Layer 6 of a small transformer language model trained on English Wikipedia (12 layers, counted from 0, width 128).
A neuron's activation on a vector x is GELU(weights . x), where the dot is the dot product.

Input weights of the MLP neurons that the questions are about. A number n stands for (n - 500) times 0.0015.
n37: 603 506 575 440 420 559 570 571 556 568 506 442 421 456 576 516 555 431 440 522 528 361 564 491 462 569 458 447 438 710 491 506 506 433 370 592 434 762 658 519 540 519 421 393 497 315 358 615 648 594 566 587 288 716 332 714 615 471 503 352 526 488 434 542 638 592 500 459 500 453 695 551 482 491 407 467 599 631 634 457 521 500 305 468 584 442 358 568 451 500 586 568 349 434 579 777 242 252 286 468 433 384 477 430 565 580 549 565 490 252 620 697 494 478 566 398 503 643 548 450 557 576 541 521 510 482 319 380
n61: 528 677 390 585 460 538 600 504 642 591 627 198 656 258 380 281 649 456 539 644 358 344 719 482 567 592 542 351 496 580 345 654 711 385 294 423 595 463 369 331 543 690 275 526 594 534 504 358 500 374 533 556 603 428 568 419 540 507 438 478 548 507 297 552 650 511 334 603 560 518 451 749 536 554 370 603 475 493 485 647 546 636 575 470 420 625 459 666 421 633 455 688 569 335 386 354 560 479 634 743 455 504 504 500 420 516 337 352 285 488 300 427 375 351 397 773 413 690 545 482 627 325 392 560 577 504 478 193
n65: 323 487 560 574 461 516 514 442 563 335 477 474 419 627 613 497 561 467 461 497 570 582 591 546 684 587 627 302 483 711 530 297 315 608 487 549 493 433 528 477 363 327 416 363 378 605 593 480 403 431 397 507 451 658 806 226 338 645 599 707 463 288 473 532 440 333 546 574 631 413 439 535 413 368 632 687 500 633 442 487 422 523 435 400 629 604 567 517 621 285 439 480 500 367 624 497 705 451 500 523 473 387 649 468 523 632 510 552 331 673 535 554 450 510 627 350 444 588 290 341 415 575 632 581 552 278 692 510
n87: 400 377 590 420 484 316 252 478 748 625 692 253 444 259 389 550 542 643 493 737 725 610 507 437 768 642 572 568 375 468 558 443 344 467 273 654 378 431 383 348 725 622 608 403 641 650 600 468 442 325 565 636 489 433 585 381 358 485 204 688 270 539 471 562 471 553 677 558 563 666 401 380 465 475 589 537 496 518 383 444 444 471 440 660 454 437 543 504 595 567 376 482 450 532 291 275 651 556 525 525 489 592 522 493 596 454 496 154 519 481 393 527 486 593 395 489 482 485 657 554 372 426 533 601 534 542 711 470
n134: 507 666 332 472 293 580 425 561 387 469 403 431 338 521 593 427 317 354 540 414 330 579 445 538 257 708 436 410 382 535 486 378 627 670 521 394 510 518 504 430 394 772 430 465 522 671 493 292 637 525 486 665 533 493 569 735 645 504 434 539 539 635 553 470 398 572 514 377 406 409 532 674 568 524 611 464 593 420 372 367 493 749 542 724 347 555 585 717 384 188 422 627 521 249 482 503 737 715 337 532 482 471 489 662 514 418 348 580 482 374 574 410 567 483 532 566 268 649 521 451 600 408 379 619 474 480 462 388
n149: 353 433 414 453 506 434 446 462 379 556 674 484 294 493 634 533 616 401 391 350 388 379 461 682 405 382 693 592 484 493 660 427 644 524 523 503 361 483 497 387 650 172 490 450 415 372 507 751 537 200 619 347 548 155 606 470 382 588 569 600 500 678 590 364 520 572 497 720 585 537 507 500 597 701 543 428 663 546 584 539 519 390 491 545 371 513 426 637 549 410 456 474 520 381 583 371 506 448 424 457 419 514 483 622 579 649 575 558 846 588 443 557 520 539 627 434 559 483 648 345 547 429 551 519 507 481 385 411
n179: 544 528 486 397 440 440 560 514 664 483 514 473 591 605 463 455 666 395 669 545 441 400 455 373 411 387 500 566 514 324 489 500 761 684 424 438 318 327 529 363 380 360 658 269 481 539 637 701 759 351 773 561 577 392 587 542 586 716 559 703 528 229 423 370 496 719 424 447 478 626 536 600 710 580 497 769 507 465 617 524 428 395 532 695 420 333 437 583 551 631 461 448 417 640 454 546 420 582 344 423 496 306 355 432 683 433 431 417 349 518 409 440 598 645 609 588 261 390 422 493 496 664 546 436 566 446 451 384
n194: 382 395 648 310 582 592 361 489 406 414 461 528 385 543 489 521 668 399 368 362 292 415 595 627 846 646 335 721 496 674 616 421 373 606 379 338 522 380 523 478 468 672 486 453 454 430 560 400 659 620 558 614 354 619 511 399 557 368 404 460 625 650 446 455 522 535 308 514 400 540 529 207 430 814 500 627 596 647 361 651 314 493 503 660 493 261 718 496 694 451 606 500 369 446 587 524 375 595 607 438 327 356 758 368 664 377 425 407 403 728 510 500 442 529 439 334 475 555 471 339 342 567 507 545 447 535 450 493
n276: 456 497 275 629 592 491 447 627 309 619 471 538 465 281 396 419 411 360 424 561 529 419 606 567 530 483 594 604 497 271 536 497 497 500 214 503 568 549 466 526 410 539 595 418 604 686 547 588 706 740 666 620 384 581 470 461 506 550 704 507 440 688 484 509 507 548 455 543 450 431 660 447 538 384 458 541 526 448 653 701 465 467 421 601 545 226 605 571 605 615 407 487 497 588 451 351 234 513 590 510 673 520 530 399 539 709 349 419 497 452 341 375 533 481 343 486 448 457 401 506 218 560 603 588 623 503 325 547
n409: 386 619 510 398 658 256 422 518 402 462 589 445 547 566 577 524 473 462 584 312 649 449 640 418 546 601 513 497 555 394 486 399 511 370 315 413 239 528 409 200 439 486 388 549 313 624 464 621 444 327 497 656 341 639 471 545 802 482 569 350 634 472 430 487 437 592 356 552 668 451 479 487 443 545 668 388 397 573 595 435 459 312 694 547 348 595 475 687 636 496 525 507 380 715 580 464 452 649 277 514 543 571 547 540 328 474 407 385 780 390 473 473 594 765 406 631 400 616 447 662 454 361 302 601 562 517 586 482
n498: 487 717 449 552 677 653 562 511 493 534 470 463 563 565 384 531 390 544 701 315 425 551 466 453 444 464 438 480 527 480 558 541 445 583 483 593 469 497 659 380 480 602 349 572 412 646 659 582 229 585 606 549 539 482 426 418 510 517 181 291 594 639 421 516 404 440 230 548 440 431 297 493 633 483 743 400 436 572 538 523 503 266 503 390 558 356 624 451 507 372 514 850 281 391 692 620 600 406 476 455 640 317 369 401 426 529 794 613 489 355 605 653 500 456 479 489 551 528 549 415 650 480 681 563 547 536 510 620
n508: 413 493 465 651 589 391 514 461 547 552 658 381 355 618 319 458 554 635 510 510 642 486 619 377 333 576 340 479 452 473 577 413 314 786 644 696 514 363 328 395 40 399 413 388 570 603 723 410 430 493 448 454 417 289 346 737 362 451 479 346 412 493 315 742 622 616 599 591 489 427 500 530 621 486 442 605 730 576 542 599 554 594 510 446 438 449 535 396 503 496 316 562 524 583 772 427 363 646 404 595 475 464 493 426 473 597 425 568 324 529 560 566 389 586 675 369 555 567 429 497 507 398 468 682 420 520 503 489

Each question shows a token from some text and the vector x that enters the MLP there. A number n stands for (n - 500) times 0.012.

" Tob": 545 297 490 534 430 514 451 475 520 459 423 434 500 495 352 276 599 573 453 345 579 566 618 466 479 569 411 543 559 436 369 443 550 620 622 370 329 443 452 613 452 509 604 646 321 486 565 522 681 464 371 552 606 450 470 501 243 547 371 432 382 335 591 452 489 512 614 505 637 531 562 528 477 542 426 441 708 561 588 477 389 583 552 385 549 545 422 531 393 575 561 451 660 376 510 369 468 555 652 580 500 623 536 525 474 278 444 536 453 569 455 629 606 482 567 585 491 380 533 559 568 809 408 590 423 590 455 560
Which two neurons fire most, strongest first? n508, n179

"adel": 659 283 353 646 248 628 481 400 539 514 512 415 645 491 558 465 569 610 474 295 561 528 443 516 525 453 509 605 540 562 438 504 461 525 557 447 494 416 546 531 424 543 627 538 111 467 487 626 504 502 397 445 461 631 496 573 513 520 417 484 482 507 544 524 330 419 629 612 463 549 627 591 377 443 445 460 437 389 487 541 505 290 568 350 571 551 534 472 513 591 511 629 575 519 562 452 543 546 646 479 525 486 474 587 498 358 423 453 511 605 573 609 541 594 550 438 486 371 384 407 557 638 512 543 440 683 505 428
The most active neuron and its activation: n65, at about 0.86

" a": 652 314 485 550 267 480 625 574 485 523 417 507 503 528 560 379 616 688 446 578 491 563 572 594 427 438 635 436 463 405 401 535 570 535 520 496 634 585 444 623 463 516 614 577 253 575 451 506 534 668 447 485 438 611 573 517 532 533 275 493 436 480 658 599 256 433 545 433 472 467 481 509 456 435 356 411 531 589 526 398 587 586 540 314 608 483 579 526 533 550 449 506 434 532 505 525 590 659 589 393 530 524 427 559 488 344 373 437 599 546 390 533 383 405 538 543 443 525 415 528 462 597 324 591 554 400 483 619
Which of these neurons fires most? n134

" ess": 542 374 341 536 387 597 564 590 522 507 448 447 440 378 504 480 432 489 468 531 531 463 566 470 479 452 538 619 378 541 296 516 567 578 465 458 559 389 470 867 426 520 656 657 354 437 618 667 490 482 525 607 583 548 592 383 428 489 555 434 401 472 492 457 434 324 631 418 559 445 528 551 413 398 527 443 619 580 602 478 513 303 648 317 704 556 559 709 570 486 487 512 572 357 593 381 452 504 680 422 459 477 603 613 602 417 441 525 507 621 434 676 485 452 584 398 442 479 533 423 529 651 429 425 480 421 347 496
Which of these neurons fires most? n65

" competition": 675 292 535 550 429 437 552 532 508 551 542 479 663 489 553 527 616 533 411 401 487 467 523 552 501 469 386 649 522 376 453 592 492 517 469 466 433 493 563 756 470 482 654 593 191 533 538 589 585 498 485 355 458 641 465 521 545 585 494 419 464 456 683 420 302 347 488 611 556 555 551 594 462 384 387 435 393 389 446 333 639 401 719 248 503 490 670 642 424 632 642 529 518 562 530 457 428 520 575 445 427 506 424 507 494 354 442 438 450 517 566 633 526 554 473 637 435 428 413 556 489 587 448 388 434 614 453 587
The most active neuron and its activation: n409, at about 1.1

"\n": 640 421 450 588 342 604 540 519 449 599 447 517 478 533 383 483 492 457 367 408 792 556 481 584 426 420 387 627 417 461 430 824 513 474 468 357 528 419 530 671 472 500 616 559 430 448 429 505 571 596 569 465 514 567 430 405 518 517 368 453 455 553 579 661 251 473 626 548 579 549 616 537 304 481 352 350 554 540 455 378 440 493 587 310 559 562 483 657 556 523 588 438 524 402 549 509 522 627 666 392 460 540 488 649 486 365 304 506 563 481 530 600 482 583 500 471 529 361 425 551 442 646 381 568 525 502 371 494
Which of these neurons fires most? n276

"y,": 613 394 495 526 284 544 530 545 465 577 447 638 545 500 475 499 438 604 450 422 593 619 541 575 557 398 433 487 456 451 387 585 517 595 458 450 443 483 488 583 399 454 530 528 266 565 512 530 592 536 463 464 443 618 556 520 580 622 347 417 489 426 579 647 403 370 516 562 455 514 566 584 244 547 395 435 539 505 538 314 499 404 610 294 628 454 472 643 383 569 500 541 537 422 506 464 478 748 547 513 482 617 458 543 342 333 287 463 570 571 405 573 652 574 477 499 496 523 439 478 512 630 423 590 593 604 412 597
Which of these neurons fires most? n409

" b": 611 108 427 587 426 580 551 441 425 547 356 590 401 510 434 483 551 518 516 432 528 459 586 463 388 516 600 590 387 546 304 570 724 541 482 545 515 631 480 759 523 521 673 538 147 439 548 505 565 560 559 469 492 523 560 594 500 524 343 488 489 488 491 526 407 377 614 544 572 563 507 665 390 512 394 311 655 532 510 465 403 522 594 464 406 492 493 491 413 488 432 537 646 336 483 446 543 487 705 503 428 518 428 546 591 401 417 479 525 480 510 602 604 374 419 526 564 498 451 489 535 642 432 599 448 588 455 512
Which of these neurons fires most? n134

"d": 702 424 362 456 185 481 603 510 536 661 425 565 579 539 443 411 641 681 552 567 664 473 486 513 403 470 552 494 643 653 515 395 636 521 549 462 588 306 434 488 456 545 543 437 183 530 459 500 515 496 363 392 557 559 475 572 252 491 389 529 514 426 507 559 360 382 533 473 568 371 496 488 469 593 482 406 498 449 509 554 657 425 702 560 606 547 491 500 427 589 578 488 485 408 515 337 433 469 538 575 492 509 493 561 573 516 475 583 659 496 470 573 394 533 437 572 433 498 503 483 526 627 346 459 518 649 438 470
The most active neuron and its activation: n61, at about 1.3

" Grand": 520 383 482 592 230 502 640 575 508 462 518 518 606 396 434 482 782 590 400 361 485 478 659 577 420 435 503 545 599 442 391 419 475 453 586 455 436 463 474 664 470 353 717 487 264 481 477 507 581 586 500 444 579 579 565 591 393 641 258 662 450 427 610 567 430 375 625 423 475 541 501 543 482 639 417 386 545 550 394 446 538 460 636 343 587 525 699 570 415 446 588 362 609 534 414 438 479 568 584 488 435 499 418 567 462 371 546 525 505 559 607 549 578 534 484 515 479 512 332 481 417 583 494 497 452 452 535 601
Which of these neurons fires most? n65

" Z": 611 320 437 429 620 653 453 528 487 454 403 554 531 461 337 282 554 445 564 512 664 466 552 442 436 451 580 693 545 554 433 527 623 590 457 478 568 504 492 872 489 419 679 485 328 436 583 615 528 527 533 467 544 535 552 376 177 571 411 413 458 426 626 473 370 441 681 555 553 625 477 525 410 477 388 415 603 471 502 455 487 400 531 376 595 499 595 682 498 505 313 580 472 289 473 465 396 611 697 471 458 518 501 504 525 387 439 477 500 482 544 593 615 562 445 490 504 319 393 426 536 552 528 556 619 516 511 498
Which of these neurons fires most? n276

" and": 586 328 453 663 394 364 515 443 437 681 348 658 573 502 497 564 436 574 512 502 456 593 529 587 387 408 505 431 487 475 411 822 535 464 482 390 556 419 448 629 522 433 643 577 214 529 609 500 509 610 511 454 488 565 524 568 625 508 367 478 546 539 541 472 271 481 481 472 562 449 523 525 383 478 363 461 568 428 515 416 567 548 549 402 452 530 587 594 426 554 532 453 553 424 475 523 618 780 676 524 498 582 447 505 465 425 483 446 518 603 410 575 526 487 560 382 453 328 352 479 484 580 378 607 519 518 435 524
Which of these neurons fires most? n134

"rix": 628 320 556 489 150 521 545 528 442 622 455 578 547 381 484 465 549 569 518 353 571 561 550 595 486 421 560 593 443 485 415 558 559 502 394 501 491 493 494 572 427 538 645 511 262 537 551 534 606 510 536 494 456 540 481 626 420 647 292 398 566 430 561 605 392 451 549 526 512 477 571 543 363 499 406 379 569 516 485 403 523 429 612 310 530 538 581 687 678 563 453 534 452 458 604 589 433 683 562 427 475 553 518 497 419 433 339 403 539 535 470 634 530 560 513 462 443 330 426 540 511 501 407 548 522 564 401 614
The three highest activations, in order: n409, n276, n37

" P": 590 325 468 425 552 469 639 519 437 464 402 600 534 513 542 336 652 407 534 476 647 480 688 576 396 474 527 562 431 506 352 591 607 527 527 583 492 383 508 803 550 509 656 487 236 484 413 527 633 485 473 459 540 473 591 618 225 537 341 531 472 462 576 559 345 485 647 521 590 488 383 419 363 484 372 441 632 547 489 462 467 380 622 409 476 557 491 593 516 419 556 426 585 341 503 443 539 638 748 425 450 482 459 592 605 313 575 460 639 441 415 534 464 500 487 501 490 427 360 546 588 605 391 495 519 544 431 558
The most active neuron and its activation: n149, at about 2.2

" pers": 616 431 343 634 405 520 639 555 423 457 329 422 548 501 418 589 520 664 385 446 460 523 556 635 540 315 530 600 513 539 362 489 604 448 455 466 496 464 540 883 451 346 530 520 253 550 558 602 362 537 598 434 545 542 613 476 572 466 387 476 427 531 678 399 418 432 651 549 515 387 502 463 378 471 303 413 519 532 534 360 467 342 578 407 610 489 565 564 538 467 570 490 466 512 615 388 381 503 566 483 311 524 474 564 494 530 504 661 593 461 461 562 602 666 560 487 529 379 454 525 491 658 537 532 671 452 527 416
Which of these neurons fires most? n149